Layer 5 of a small transformer language model trained on English Wikipedia (10 layers, counted from 0, width 128).
A neuron's activation on a vector x is GELU(weights . x), where the dot is the dot product.

Input weights of the MLP neurons that the questions are about. A number n stands for n times 0.0035.
n9: 43 19 -6 10 15 -20 55 -2 82 18 24 -6 36 -13 28 -45 -2 -22 74 -18 -44 15 11 -14 7 83 13 -46 -4 -58 -4 18 30 -16 -13 -1 31 8 -22 51 -7 55 -27 45 -19 -6 -22 2 -18 7 -62 -39 -59 53 75 -27 -14 -20 -20 -34 69 -17 9 10 23 28 -4 26 35 4 61 -1 -30 -42 4 -33 -7 7 0 -2 -25 -13 -19 0 -26 9 7 53 -17 55 -29 -35 4 19 -27 -10 6 -21 14 37 -17 0 5 1 -6 -43 10 53 -14 16 40 -53 -44 -58 -10 -15 20 8 42 -1 -25 -32 -43 -19 -24 12 -41 13
n44: 1 -53 22 -39 12 38 -6 -7 1 16 24 -10 -28 8 -5 -46 -16 9 -27 0 18 22 3 -20 -37 -23 -37 12 -35 6 1 0 30 -45 -14 11 2 44 -6 24 -33 68 -61 8 -34 9 -2 -8 -3 -37 -17 -6 15 31 15 19 12 35 -15 -2 31 13 7 -41 6 14 29 9 35 1 9 -15 38 8 34 44 9 -51 -17 -17 -28 -15 -10 -24 2 -51 -18 15 48 24 50 6 -55 -8 56 15 -35 -27 56 -60 9 19 9 6 24 -5 -13 15 -24 -22 -47 -48 -12 -14 11 -25 -49 5 29 13 28 16 -3 -39 25 13 35 -12
n143: 4 20 1 -31 7 -31 47 -4 -8 24 -8 3 -24 18 -32 13 -2 -19 53 -4 49 -6 8 32 -15 -2 -28 2 31 15 -17 10 6 3 9 3 4 27 -39 58 8 38 -27 8 -23 -43 26 -12 10 -28 2 -30 8 -20 -5 -16 39 27 -2 -7 3 -15 20 -2 -18 -53 21 -16 -29 -11 -5 10 8 -14 35 -40 -10 -35 -39 -9 -28 4 34 39 6 -1 -14 -41 -29 -38 -16 19 12 -26 17 2 -8 -31 46 2 -28 -34 56 4 7 26 -16 70 25 -30 7 -18 -7 -13 -44 -49 -15 3 6 42 -26 35 -19 -9 -46 61 16 1
n175: -2 -22 50 1 62 1 -24 -10 -14 44 -27 -1 9 -6 10 9 28 2 9 24 2 -21 22 14 18 39 15 14 1 1 29 -17 47 -16 -7 -39 -4 34 -28 37 1 0 -44 3 31 29 -11 -45 14 13 -1 -1 1 22 -41 -29 -28 10 26 -27 24 -15 28 -28 2 -13 -11 -2 -48 -19 41 2 -4 -6 -13 -13 36 43 -10 6 2 -43 31 35 14 21 -7 13 16 5 16 -6 -10 5 -12 -38 -24 -5 34 -2 -36 13 -15 -22 -11 18 20 9 -31 3 -2 19 -21 -15 32 9 -1 -7 -1 25 -60 -38 32 -19 -9 1 13 31
n278: -17 -8 -33 14 4 21 13 -19 1 23 -9 4 -13 35 -2 -21 -6 14 16 14 -27 5 -4 32 -20 6 7 -13 35 -24 12 -3 17 -26 7 -19 10 -3 -15 -7 -8 15 4 9 20 -13 29 -8 -32 12 -30 8 -28 24 32 -27 22 -7 -3 18 18 2 18 23 4 -21 -24 16 -41 17 25 6 16 -32 -26 2 -9 -28 -1 15 -23 31 -2 -8 -37 -6 2 0 -20 16 -16 -11 1 4 13 13 14 2 16 30 -7 -5 20 5 1 12 31 11 30 19 23 -1 13 -23 -20 3 -27 -9 -29 -10 -15 -8 -13 -36 -10 26 -14 12
n293: 2 -30 9 16 3 90 -26 -14 37 -12 19 42 29 -30 1 -3 -17 10 11 -37 11 3 -14 20 19 14 3 -31 -49 -66 42 85 -5 16 75 24 41 -33 -17 20 5 -58 -2 15 -50 -7 -37 10 -61 32 11 -29 26 -25 24 -28 -15 -23 11 44 17 -10 -3 29 40 25 5 -56 -18 18 -12 -41 42 1 23 -52 3 10 31 -30 -25 -42 11 -10 -2 53 -2 12 -26 20 -53 -5 -3 3 16 13 -3 4 -56 -14 -31 -18 84 21 -7 -31 30 -14 -3 31 -25 -6 21 -23 -29 11 -18 -13 14 22 -14 -4 4 -43 21 -2 -10 -19
n306: 2 -2 9 10 9 2 52 -8 18 -38 -7 15 28 13 -13 -38 80 7 33 18 -11 -1 14 -5 -21 94 -12 13 21 11 -45 2 -9 -57 21 -32 66 -15 14 -9 0 21 34 -15 12 -36 -1 -13 -8 -43 -31 -53 51 11 -38 -7 20 14 -9 11 24 -3 -25 -4 12 -3 -14 -18 -6 19 -46 -51 15 -53 -11 -7 -64 -11 -49 -15 -31 32 -6 53 -22 -23 -13 -3 15 -11 13 16 39 6 19 -40 29 17 -1 17 -35 -12 9 -15 -37 32 49 -11 -11 33 23 -33 10 6 -38 -15 -25 26 -2 -12 -18 -34 27 12 -21 28 -3 -10
n315: -32 26 31 -42 11 -49 -30 -17 42 -1 -33 -40 -22 33 -20 -9 0 -37 7 41 23 -9 8 -7 -5 -1 -8 13 8 51 1 -22 34 34 -18 0 42 17 -4 16 -53 11 53 15 53 -57 51 27 3 -13 12 39 -4 10 -8 4 -57 -11 -16 -24 36 -21 19 16 -1 -50 1 -19 40 11 -7 -37 -22 0 16 44 -48 22 -37 16 16 6 9 -26 7 -14 -12 6 -28 -2 85 38 -31 6 -42 34 -18 -48 -31 -4 15 -28 -13 -24 27 50 0 -2 -15 1 5 15 21 -30 -61 -38 2 1 -18 7 4 6 18 45 1 -3 -23 -21
n374: 8 -7 -5 -13 -26 -7 -3 -8 -14 6 14 18 -31 24 22 -28 58 -8 -8 17 11 8 4 -16 5 0 35 -15 12 -7 24 6 -39 14 -9 -22 16 34 55 -35 -42 -15 -1 -21 -14 20 8 17 -26 -15 -2 -8 4 -53 52 19 -7 -12 20 -36 14 30 12 41 26 -34 -9 5 32 -34 -37 36 34 -45 1 58 -60 -16 -17 7 21 -29 52 27 -10 12 13 21 -18 7 18 -16 -27 22 15 40 14 -17 0 7 6 63 -15 28 14 2 36 -14 10 -28 7 -24 -38 -5 -52 -9 17 -13 1 10 -5 29 18 -5 22 -9 -51 -44
n383: 13 11 -19 -29 4 -38 -64 22 -37 82 -12 11 -5 2 -43 -63 -24 -18 4 -24 -8 40 17 15 0 20 31 -37 -1 21 -30 -1 -19 -32 -53 32 -60 -54 31 69 3 11 47 36 -10 -35 30 3 -27 -5 13 6 33 -47 18 -39 -25 56 13 24 21 -8 15 -6 -22 13 8 -1 -31 -9 31 6 46 47 29 34 -39 7 17 16 4 61 -16 4 -17 28 -31 18 2 0 19 10 46 -23 15 -14 2 -18 51 6 13 16 -38 13 -7 -28 21 -6 23 22 -7 -12 -10 3 31 -27 4 -14 6 46 18 3 -23 -10 -5 -9 -8 -11
n517: -33 -34 42 -6 9 -23 -19 14 9 28 3 28 -14 22 -13 8 33 -2 46 -12 -13 47 -49 19 -56 49 -3 -7 -24 2 -16 -77 -28 0 -3 -3 33 13 67 33 7 55 27 43 2 44 -25 -29 18 -6 3 13 -17 31 31 -36 2 -4 -87 34 48 59 -12 -34 -15 -31 -11 3 36 -46 10 11 -35 -58 39 0 23 -2 15 -1 8 -8 3 -12 -22 -22 -43 -14 -19 38 4 -11 -16 -28 -57 3 -42 22 12 -13 -3 -14 30 44 6 -35 35 11 39 -17 27 5 16 -17 15 19 -8 36 16 -15 27 -9 0 -2 21 -4 32 -13
n637: -3 -41 -4 -20 21 -3 -30 18 -15 -41 -10 28 -20 5 30 -21 0 -15 30 -14 -17 6 -19 -14 -12 -9 17 -23 11 54 -1 -1 -16 11 5 53 -22 -35 -8 -30 -21 7 44 9 1 -14 3 -33 -14 8 -1 24 -14 -14 4 -16 -31 16 8 -7 16 -17 -9 30 -15 22 -66 -16 -5 -29 2 -7 -42 -12 -40 -6 -10 -10 -8 -39 -5 23 12 33 -31 30 -15 2 -34 -6 4 26 -15 -19 3 2 16 52 4 16 2 2 -4 5 -3 33 58 14 -14 3 9 23 45 -20 -8 -22 -18 -32 30 -29 8 48 0 -15 31 -1 1 33
n762: -11 -7 -23 -9 13 28 -5 -15 29 19 -3 22 -16 36 25 -13 -24 34 7 -31 7 20 -26 40 -28 4 10 39 12 35 48 38 4 -25 29 4 -28 9 -11 15 -29 9 38 14 36 -24 11 -23 20 -14 -24 8 17 -6 45 -19 -31 14 27 37 31 -7 -28 11 1 15 -20 4 21 -11 0 2 -10 8 -24 14 4 11 -9 29 -15 -31 -16 -19 -75 12 -46 7 16 4 -20 26 -10 -22 -43 -3 1 -46 -27 -40 -24 4 44 -1 -11 -37 -13 21 -4 48 15 -27 -37 -26 -26 -18 -15 -32 30 -9 -3 14 -17 27 13 -5 -3 -12
n815: 25 -9 -21 -11 38 -24 -11 41 -31 31 -26 -11 -8 -14 -1 20 -33 20 -30 -9 23 -5 -1 45 1 -3 20 -29 -9 24 16 -7 47 1 6 2 -12 1 -13 -7 73 6 49 41 23 17 -1 7 9 -46 -26 -32 8 -14 -15 -27 59 -14 42 22 0 -32 46 19 11 -1 -4 35 34 3 7 -13 21 -22 -1 45 27 -12 1 -13 -27 -12 75 -54 -22 21 -32 -2 -11 -1 9 -32 -18 -4 -26 32 12 -28 -4 15 -6 -3 -32 1 -20 -8 -8 -36 28 7 -27 -7 4 -25 8 -7 -6 -16 0 21 11 -50 -20 -17 7 -5 5 -27
n900: 7 47 -8 35 23 58 14 0 35 18 -35 -19 54 -11 -40 -13 6 8 -11 -1 -40 35 6 -50 -23 7 22 32 -36 -11 -11 -3 -13 -31 -45 -23 -46 -24 3 31 21 -21 -5 34 3 26 31 -35 -7 -39 -1 0 -49 -45 38 26 -5 -30 10 -33 6 3 18 -11 -12 -10 -12 27 44 5 -9 40 50 55 -13 -12 -29 -16 -3 22 -25 13 -5 -18 8 -3 0 -32 -67 53 -10 -3 -1 24 -12 2 -42 -37 -9 -40 17 19 -29 -2 19 16 16 -28 13 24 -35 43 -15 -17 -47 -53 -25 -15 3 58 62 2 -43 -15 32 -8 1 41
n908: -5 22 -3 3 0 -12 27 14 53 24 14 0 -27 29 -41 -2 -21 1 16 2 1 -6 -12 -8 21 -20 0 -6 -17 11 1 -7 27 1 33 69 -7 2 0 11 33 -24 8 5 -33 12 -1 35 9 -17 -7 -13 24 18 2 0 -12 22 -29 12 -25 31 10 15 38 -45 -13 -11 6 30 1 6 9 -56 -36 -13 36 -22 -68 -2 -4 -6 21 16 9 -40 16 -4 -30 6 40 16 -35 -17 6 -7 -3 -9 21 5 31 5 17 -16 -3 -1 8 -2 -3 14 -40 28 23 51 -36 -11 -40 26 23 -12 1 -21 -21 -19 33 -38 7 7
n1008: 2 27 51 1 6 -17 -18 41 -10 29 -3 6 14 31 -24 -19 13 32 16 -25 -51 34 -24 19 4 -49 24 25 -49 -19 -8 17 -28 7 11 17 -9 -6 -28 1 -20 7 23 19 -4 -14 11 -1 32 -20 15 1 11 29 -2 -40 -23 -15 -3 -12 -33 28 12 60 41 2 -33 -23 26 -46 -27 5 27 -4 -6 -44 -6 -15 6 12 -28 37 40 2 -55 -24 -15 13 15 -15 -6 62 -3 1 21 -7 -20 -49 20 10 -8 -13 55 31 36 -9 19 -12 21 -4 34 -8 5 0 -28 -14 -25 -15 48 20 -11 13 10 41 4 26 22 37

Each question shows a token from some text and the vector x that enters the MLP there. A number n stands for n times 0.06.

"om": -25 33 -14 -2 -5 14 7 8 4 13 -6 -12 29 -19 22 13 12 -26 -12 -26 -5 -9 -49 -34 -19 -5 6 41 -32 -21 -12 -18 -4 -23 6 10 -5 41 21 14 11 22 -6 -19 -4 4 -7 8 15 -26 40 -17 15 -12 1 -19 14 -7 -10 -8 -3 42 -10 -10 -18 9 -9 27 -38 4 10 17 -31 2 24 -14 3 21 20 3 18 -1 1 -47 30 1 32 6 -4 28 -24 -21 -10 18 21 6 2 -2 9 -12 -1 -13 -24 -2 -2 -10 -23 -9 26 19 -11 -4 12 6 13 14 -27 37 -41 5 15 -19 -20 3 20 36 -19 7
Which three neurons fire most, strongest first? n900, n517, n44

" He": -4 10 -11 31 26 2 -18 13 -20 -25 11 -9 25 -5 25 31 -8 10 -31 -26 -7 -17 -22 8 25 -27 8 3 -10 -9 -11 29 -10 12 40 14 -2 6 -7 -12 -13 23 17 -36 10 -19 6 -35 -9 -33 29 18 -1 -34 -19 21 24 -5 -23 1 26 9 14 -8 -12 26 -1 16 -49 15 -2 -9 -26 -28 7 -22 -15 21 3 25 20 7 8 -12 18 6 8 19 -37 -17 27 -31 -6 42 13 -23 4 -1 20 -26 2 -12 -20 -18 2 -12 40 -3 4 34 4 -16 -12 7 13 17 7 28 -23 6 5 -8 21 16 -27 7 -24 -11
Which neuron lights up most? n306

"H": -8 18 1 22 -13 11 10 -14 -6 14 31 -12 34 -26 5 41 -8 7 -51 -5 1 29 -21 -47 27 -9 -2 -16 -16 15 18 -13 23 -3 13 -17 1 27 -10 -15 36 25 4 -13 15 25 -29 1 -19 -25 11 -19 17 -18 -17 10 3 24 15 -7 -13 -6 1 -3 -34 -14 15 0 -50 16 2 -4 -29 5 9 13 -21 1 9 6 34 8 13 -1 12 -12 23 -21 -32 -5 27 -34 -15 19 2 7 23 -4 47 11 17 -9 -28 27 -16 -4 1 -18 -18 -19 15 10 -11 -8 33 -1 0 34 -32 -18 2 -11 9 1 -2 7 -24 -23
Which neuron fires most, and how strongly? n815, at about 1.2

" to": -13 18 4 21 15 -15 -29 -8 5 3 6 -37 9 -27 29 56 -26 0 -33 -7 -18 9 -17 -24 25 -26 34 -2 -18 -18 22 7 5 2 9 5 4 38 -25 8 8 23 7 -24 47 8 11 -14 -21 -23 15 -21 -49 -7 2 13 1 12 -11 -21 -29 22 1 17 -7 -13 12 -15 -27 -29 6 -12 -15 3 -13 1 -5 29 -3 3 -11 7 48 -4 3 12 13 15 19 -16 27 0 9 44 -16 8 21 17 22 1 30 -18 -16 -6 -31 -18 -10 -25 -1 14 14 3 -20 -5 -11 21 -12 41 9 -8 -11 -6 -1 4 17 -18 -24 7
The two highest activations, in order: n175, n815

" |": 11 6 7 -6 8 11 8 0 -5 5 17 -30 -4 3 17 56 -16 8 -50 -10 -8 -23 -21 6 11 -44 3 13 -24 -24 2 -17 5 3 2 -11 -16 -10 0 -2 6 17 11 -56 55 -13 17 -17 -8 11 8 -6 -12 -3 8 16 10 45 1 -3 -1 -6 -4 -24 -2 -13 4 -7 -22 -1 -1 1 8 9 15 -39 -36 9 26 -7 33 14 37 -19 7 23 -19 13 7 -21 33 3 -9 22 -15 -14 7 -2 1 -7 7 -14 -1 4 -11 5 11 -20 33 15 24 1 -13 7 -8 4 10 46 -35 -32 -3 4 -2 34 9 11 -56 3
Which neuron lights up most? n315

"es": -18 -1 -3 12 9 7 22 17 6 8 37 -46 14 10 35 3 -11 9 -10 -32 -26 4 -30 -51 -1 -26 8 33 5 -7 -6 2 -15 -5 3 8 -3 12 -11 -10 -27 55 -11 4 27 27 0 -33 14 -28 -12 -13 -12 -12 13 14 5 32 18 -17 -12 19 -6 -13 5 1 21 7 -38 17 -24 16 -38 5 19 -24 -7 34 9 -4 -5 21 27 3 5 -14 -7 -14 15 -26 5 12 -6 33 2 6 5 44 17 -3 -11 -40 1 -8 -25 2 24 -9 4 28 -8 1 -39 -23 -2 1 8 41 -35 -33 -4 0 17 3 2 -9 1 -6
Which three neurons fire most, strongest first? n306, n44, n175

"form": 13 5 9 -3 2 26 -9 -11 0 30 30 -41 13 -9 46 17 -12 8 -19 -34 -9 -2 -46 -47 16 7 17 36 -25 -31 -14 4 9 -6 16 18 4 6 -5 -31 -3 13 14 -24 13 -16 -5 -15 34 7 28 11 -15 -9 16 -15 6 3 -4 16 23 16 12 -35 15 -6 -9 26 -22 19 2 -24 -23 -24 11 -25 10 23 37 5 -3 -18 4 -15 11 -22 33 13 -1 -21 -30 3 16 -1 37 -3 22 -8 18 -4 -23 4 -23 -7 7 -30 13 -6 -36 6 -14 0 -20 -4 -8 37 13 49 -32 -37 -4 -3 -8 14 3 1 -4 -1
Which neuron lights up most? n9

"ach": -14 -18 -14 12 -28 -9 0 10 -3 -17 55 -52 11 -6 30 34 5 -18 -33 -22 -17 14 -37 -7 -20 -23 27 21 -34 -31 -11 -6 4 3 -17 4 -8 25 -9 -5 -2 46 9 -11 58 -15 -9 -11 4 -6 20 17 9 -15 12 -2 3 10 18 -7 8 -17 -4 -31 -21 -1 6 24 -2 35 1 -30 -29 29 40 4 15 1 7 -4 11 -15 3 -12 12 -31 11 13 4 -8 10 -14 -12 7 17 -4 17 7 13 -8 -2 -22 -4 4 -4 -18 -2 3 -15 36 21 2 -10 -1 3 16 -34 33 -32 -23 -3 3 5 38 40 -2 8 -7
Which neuron fires most, and how strongly? n44, at about 1.5

" Tr": 8 25 30 1 4 -28 -23 10 -17 -12 12 -19 12 -11 1 6 -31 -8 -8 9 -4 -8 -7 6 42 -10 26 14 0 -14 16 -14 -35 6 23 -2 14 11 24 -27 26 -12 9 -32 30 4 10 -2 9 -27 25 -7 -18 -37 -12 9 15 -2 -25 11 -33 4 1 2 29 8 7 -2 -45 22 31 4 -1 9 7 -7 -32 3 2 2 43 22 -9 -26 20 10 23 1 10 -23 -35 -20 17 23 11 -51 19 29 26 -15 22 -4 -9 1 14 -22 -2 4 -8 19 -5 -14 -9 17 5 -18 10 20 5 -12 -11 11 -2 24 -29 -19 -39 -32
Which neuron lights up most? n383

" 2024": 28 0 16 18 34 2 4 -5 -12 11 13 -45 24 0 35 77 -23 42 -40 -29 -3 16 -6 -19 -12 -27 3 5 -10 -35 -10 3 2 18 3 -4 -1 17 15 -2 1 -8 7 -68 -5 -23 -4 -2 -10 23 21 18 3 -7 -11 -22 5 12 -1 3 -22 25 25 -18 -10 -24 -1 -27 -16 -1 -22 -16 24 -10 2 -22 1 0 13 -4 13 26 -4 -9 0 -7 14 21 -25 2 24 2 31 -18 9 7 5 -25 11 -7 30 7 -5 -15 -14 -10 -18 -9 15 0 27 7 -3 6 14 11 -9 46 -5 -54 -3 21 -7 28 -20 -12 -11 -22
Which neuron fires most, and how strongly? n1008, at about 0.49

" by": -7 27 11 24 -9 4 -29 8 -2 -13 4 -32 18 -5 33 7 -12 18 -26 -14 -23 -40 -13 0 -16 -30 7 3 -26 -15 -7 20 2 13 19 10 -3 3 -32 4 -21 -3 5 -16 65 -33 4 -31 10 -7 38 2 -23 -8 27 27 11 19 -6 -16 -12 29 15 -21 -2 24 2 -13 -17 -15 0 6 -8 3 17 -20 3 6 9 4 2 9 35 -21 20 4 11 4 5 -12 -2 21 7 21 -11 0 37 -2 -2 -6 46 -35 -13 -31 4 -16 -8 -26 40 18 16 16 -3 17 -38 12 -14 15 2 -1 -10 5 2 32 -6 -26 -32 -15
Which neuron fires most, and how strongly? n1008, at about 1.7

" started": 5 16 -14 5 11 -4 -9 5 10 8 36 -42 27 -13 26 43 -2 9 -4 -18 -33 31 3 4 31 -2 41 -11 -28 -23 -10 19 -11 8 -4 -3 13 16 -17 -7 7 38 14 -43 17 -13 -1 11 -2 -11 11 -31 -36 -22 -5 18 7 33 -10 -15 -21 13 -16 -34 13 1 24 5 -36 7 -18 -12 -6 -11 6 -36 -32 36 -4 3 2 23 33 -16 20 -20 31 13 -12 -10 24 -7 7 16 16 -7 20 -2 3 13 -4 -37 -2 -11 -7 -5 5 -24 -8 43 12 -9 -15 23 -5 11 -22 23 1 -12 -31 11 -19 8 13 -4 -12 -14
Which neuron fires most, and how strongly? n306, at about 1.4

"ared": 12 -5 -1 7 14 1 -9 2 5 14 60 -34 3 6 27 12 8 -32 -4 -12 -11 13 -10 -25 32 -9 15 18 -8 -28 -2 6 -7 -8 -6 -12 0 16 7 -3 21 25 19 -23 31 25 9 -6 12 -21 17 -21 -17 0 -3 10 11 15 10 -3 -5 18 13 -28 4 14 -1 15 -25 4 -2 3 -40 -14 51 -46 14 12 13 -8 1 9 24 -26 46 -15 10 34 0 3 1 28 -18 6 1 -19 44 13 -7 -9 2 -45 -5 -27 -23 -7 -18 12 3 27 -4 0 -7 3 11 -24 -27 26 -6 -32 -29 -5 -30 11 -1 -24 -28 -23
Which neuron lights up most? n9

",": -20 1 -8 -4 10 16 -4 -6 -11 6 -2 -21 3 8 30 41 -29 4 -25 -2 -21 -19 -9 -6 22 -31 22 11 -5 -16 -9 26 -6 -10 3 -6 -16 -1 -26 -17 -27 51 32 -39 47 -14 10 -23 5 -10 9 -6 -15 -11 21 20 24 37 -24 -27 -1 0 6 -19 -3 14 -11 17 -20 27 3 12 -6 15 1 -13 -10 -1 20 -5 -18 12 49 -1 20 7 8 24 -17 -13 11 -2 4 20 9 5 22 12 19 -7 24 -34 -18 -27 -16 -5 15 -18 -20 27 16 6 14 6 -28 24 -4 26 -34 -21 -17 2 4 37 -2 -18 -25 -19
Which three neurons fire most, strongest first? n315, n278, n637

";": 0 8 -19 32 14 -2 -10 -20 -15 14 4 -29 8 2 15 32 -24 -12 -24 3 -31 -14 -23 -18 2 -30 8 6 13 2 -12 -13 11 -14 17 -22 10 -13 -15 -17 18 29 -2 -51 30 -15 -3 -17 25 7 -14 -17 -21 4 -5 14 -7 52 -13 -12 -3 5 -6 -40 22 -20 17 -4 -2 27 -5 -2 16 4 19 -31 -6 -11 25 7 -11 42 -1 -3 9 0 23 -19 11 -20 34 12 9 27 7 -27 2 1 20 1 9 -31 -5 -5 -5 -14 -3 -10 14 31 23 -17 16 10 -2 -16 16 42 -28 -12 -19 24 5 9 58 12 -25 -25
The two highest activations, in order: n306, n278

"ats": -38 13 16 13 15 -10 9 -12 7 6 20 -11 6 7 41 21 -4 10 -25 -15 -28 5 -43 -35 3 -29 32 8 -31 25 -1 -28 -12 -14 13 11 -19 4 2 -47 20 0 -19 -16 30 0 -6 0 9 1 24 -19 -8 -7 7 -13 5 34 4 5 9 8 2 -32 14 -27 20 14 8 12 -26 18 -43 -23 4 -22 10 6 -14 14 -15 16 15 -28 14 -20 38 13 16 5 -17 -25 18 36 -16 6 0 13 22 -30 -9 -4 6 -15 9 -16 -12 -21 -3 10 4 17 4 21 20 29 -13 48 -26 -36 26 1 -12 11 19 6 3 -28
Which neuron fires most, and how strongly? n517, at about 1.8

" c": -4 -19 7 -13 -9 3 1 -4 24 31 21 -26 -1 -29 11 47 -9 15 -23 0 11 23 -4 -14 -2 -21 28 13 -23 -10 -10 13 -15 32 1 -6 14 -8 -35 -7 -13 3 5 -30 17 10 -32 31 -8 -13 10 0 -1 -5 -19 -14 5 19 -20 -2 -8 19 8 -24 -5 22 -11 21 -24 -26 -9 14 -10 -21 14 -4 -25 25 35 -17 2 -9 -10 -12 11 6 27 33 -15 -3 -42 -12 -19 19 12 6 12 -9 33 9 40 -7 -25 15 -12 26 1 -5 15 -11 16 9 -3 7 2 1 21 62 -33 -37 -11 11 -9 35 8 -12 -49 -4
Which neuron lights up most? n374

"-": -4 0 -9 15 -4 20 0 3 18 2 9 -1 2 29 29 22 -17 25 -54 -19 -25 -23 -13 25 25 -40 7 -3 -14 -21 0 7 27 24 19 -10 2 8 3 -17 -17 25 13 -34 44 -21 8 -26 11 -6 -9 0 -18 -3 14 2 52 4 -16 -7 -13 8 23 -22 13 10 -2 -16 -40 4 9 3 -22 12 18 -36 -39 10 39 -4 18 26 6 -22 -20 -11 -6 29 7 0 -1 1 10 -16 -5 -9 0 7 6 -4 10 -17 -16 -2 -20 -12 -2 4 37 15 6 22 -24 2 -15 12 -13 17 -24 -20 1 25 13 35 -9 0 -56 -9
Which neuron fires most, and how strongly? n278, at about 1.5

":": 5 16 -7 10 7 -16 -19 -2 -11 3 12 -30 11 -10 43 30 -7 -1 -13 26 -36 -8 3 -1 -5 -27 15 -1 -19 2 -19 -9 2 7 17 -11 -9 7 -28 -18 10 36 8 -19 47 -9 3 -31 -5 5 -8 8 -17 17 7 -2 -1 48 -13 8 -25 10 15 -51 24 -22 29 -31 5 30 3 4 1 21 16 -15 -8 10 2 -9 -18 30 22 -18 0 -17 9 -22 21 0 -16 -5 -18 14 0 -7 -2 22 29 12 7 2 -38 -5 5 -26 7 -21 22 31 -3 -12 7 12 -21 11 12 19 -23 -38 -7 11 -10 17 54 8 -37 -8
Which three neurons fire most, strongest first? n278, n815, n315

" June": -9 13 24 8 18 -3 -1 0 -13 6 29 -15 -5 -24 21 41 -17 29 -53 -8 -29 -20 -23 -10 7 -50 26 29 -17 3 -44 1 -16 -24 15 19 7 11 -17 -1 8 8 2 -44 36 -8 5 16 24 12 -14 17 -18 -3 -18 -7 -16 28 -31 -10 -13 -1 33 -30 19 -4 -8 14 -6 7 -12 15 9 6 9 -36 9 -10 1 10 -7 -4 7 17 -8 -22 14 13 10 -40 -24 14 9 -13 15 -22 21 -4 5 21 15 -16 0 -12 -17 -19 -34 -6 6 19 28 -18 0 17 37 -5 -3 38 -12 11 -8 10 -2 12 43 -1 -10 18
Which neuron lights up most? n1008

" Elect": 12 3 15 -7 -5 -6 2 -1 -10 19 36 -27 18 -13 23 37 -16 25 -39 -11 -21 12 -26 4 57 -43 -2 2 -19 -8 5 8 2 26 47 -19 4 23 -9 -20 23 -22 38 -25 19 10 9 -15 0 -35 6 30 3 -9 -19 17 -11 11 5 -22 -24 17 -10 -3 -1 2 -15 8 -43 35 -13 -15 13 2 11 -9 -48 11 3 -27 39 19 12 -12 8 -4 13 34 -12 -8 -36 -6 1 9 -12 0 3 -3 29 2 26 -21 -5 19 10 -13 -12 -21 12 8 7 -8 -17 6 10 0 -20 26 -5 -46 -11 -12 -16 17 9 8 -17 6
Which neuron fires most, and how strongly? n1008, at about 1.2

"ep": 8 8 11 -1 -58 13 16 -16 -18 -6 49 5 36 2 1 38 -14 7 -21 5 3 -26 1 -6 32 -18 -17 8 -16 -6 -4 25 5 3 -9 0 7 12 -8 2 -2 10 -15 -46 15 -7 -2 -13 -21 -18 5 -11 -7 -4 10 15 -2 31 36 -33 7 12 35 -38 -2 -8 -5 -3 -35 27 -8 23 -31 21 28 -23 -18 -10 9 -4 25 21 -5 -3 47 -22 9 -1 -12 -20 -22 -26 3 -6 31 -6 7 7 21 8 -5 -21 -4 -16 -20 18 7 -1 -12 26 21 -14 -14 -8 29 -12 -1 26 -38 15 1 -12 3 17 -26 41 -19 8
Which neuron lights up most? n143

".": -27 15 -7 2 -3 9 -16 -1 18 12 22 -17 5 4 34 31 -36 30 -10 -14 -21 -16 2 44 -3 -48 13 29 -38 -36 18 -1 -4 2 5 6 -19 -8 -17 21 -14 28 32 -48 38 -13 2 -15 -2 -8 22 -8 1 -8 14 -19 3 23 -8 7 9 10 5 -42 -6 24 25 -23 -24 -7 18 -5 24 2 15 -18 -8 5 31 17 1 23 32 -10 -5 -3 -9 19 -20 -16 11 21 14 7 -7 3 29 -8 20 -37 4 -27 -1 -7 -10 -5 35 -20 -7 10 8 -6 -23 11 -12 -12 -2 21 6 1 9 -21 -4 19 -1 7 -47 -28
Which neuron fires most, and how strongly? n762, at about 2.3

" am": -15 5 13 14 36 4 -11 20 4 11 15 -26 6 1 42 38 -5 13 -24 -13 -37 -31 -20 -8 6 -40 20 20 -43 -14 33 -4 -22 1 45 -10 -24 4 -14 -10 -23 24 21 -18 81 -15 -13 -24 12 -35 -8 8 2 -29 3 -10 -33 16 -8 -21 17 20 13 -10 -4 2 -15 -4 -19 0 23 -3 -9 -1 5 -4 9 27 -2 31 0 -12 -8 3 -3 -11 8 30 1 -15 -22 10 5 25 5 -16 8 -1 17 8 30 -10 -4 15 -7 -16 -13 -9 2 37 -7 -1 -11 4 -23 -2 -5 26 -23 -36 8 24 4 22 -1 9 -25 10
Which three neurons fire most, strongest first? n762, n1008, n175

" votes": 10 -29 -13 35 36 9 -41 -6 -6 17 65 -18 -13 2 43 50 -34 18 7 -30 -13 -15 -43 -20 19 -34 19 19 -24 -18 -6 2 -7 14 13 6 23 21 -36 -29 9 7 1 -26 44 -9 11 -8 -26 3 30 9 -20 -1 1 15 24 17 -18 4 -1 -19 9 -26 8 8 21 47 -34 -11 -14 -10 -23 10 2 -18 14 13 3 15 -1 20 14 4 -17 -17 10 22 -10 -15 -7 -7 -1 10 -1 -10 -3 -13 -14 1 15 0 6 -9 0 -23 15 -16 -19 23 21 -20 -11 14 12 21 -1 24 -38 -26 -7 0 -15 1 -1 8 0 4
Which three neurons fire most, strongest first? n278, n293, n762

"u": -1 25 -13 -7 -1 11 -8 2 7 3 27 2 29 -24 30 56 -5 -12 -36 -27 -2 30 -18 -25 1 -31 12 16 -2 15 13 -7 -12 2 -10 -17 -10 42 3 -17 24 -7 16 11 -3 22 -14 -16 -10 -26 8 -26 8 -16 11 22 23 6 -15 -35 -1 10 22 -12 -33 12 23 6 -39 17 5 -4 -10 3 10 28 -13 10 -3 -17 23 -6 9 -6 -15 -26 15 -33 -5 -18 -5 -10 -40 -1 9 32 29 9 20 2 -5 -13 -6 -8 -49 -8 -34 13 -21 27 1 -14 -10 -3 38 8 7 37 -19 -10 1 4 7 23 15 30 -28 5
Which neuron fires most, and how strongly? n815, at about 0.96

"ature": 13 -22 -8 17 -4 1 -14 -15 2 29 14 -14 -9 -17 42 48 -34 27 -26 -12 -20 12 -13 -22 0 -11 29 12 -17 2 14 -24 0 -4 22 -16 -2 15 -15 -31 0 36 2 -39 36 0 4 -23 20 -5 36 -22 -1 4 20 -10 -9 37 5 4 -1 5 -18 -26 -13 3 19 21 -9 4 -39 15 -27 4 8 -7 -5 28 5 -7 -8 -8 30 -14 29 -24 3 13 -22 -8 -20 -12 18 30 2 15 25 -20 20 -12 28 -2 12 -10 1 -27 11 -29 -8 22 14 16 -8 29 4 -9 -25 46 -13 -54 -5 1 -9 15 12 -10 -7 -32
Which three neurons fire most, strongest first? n762, n517, n815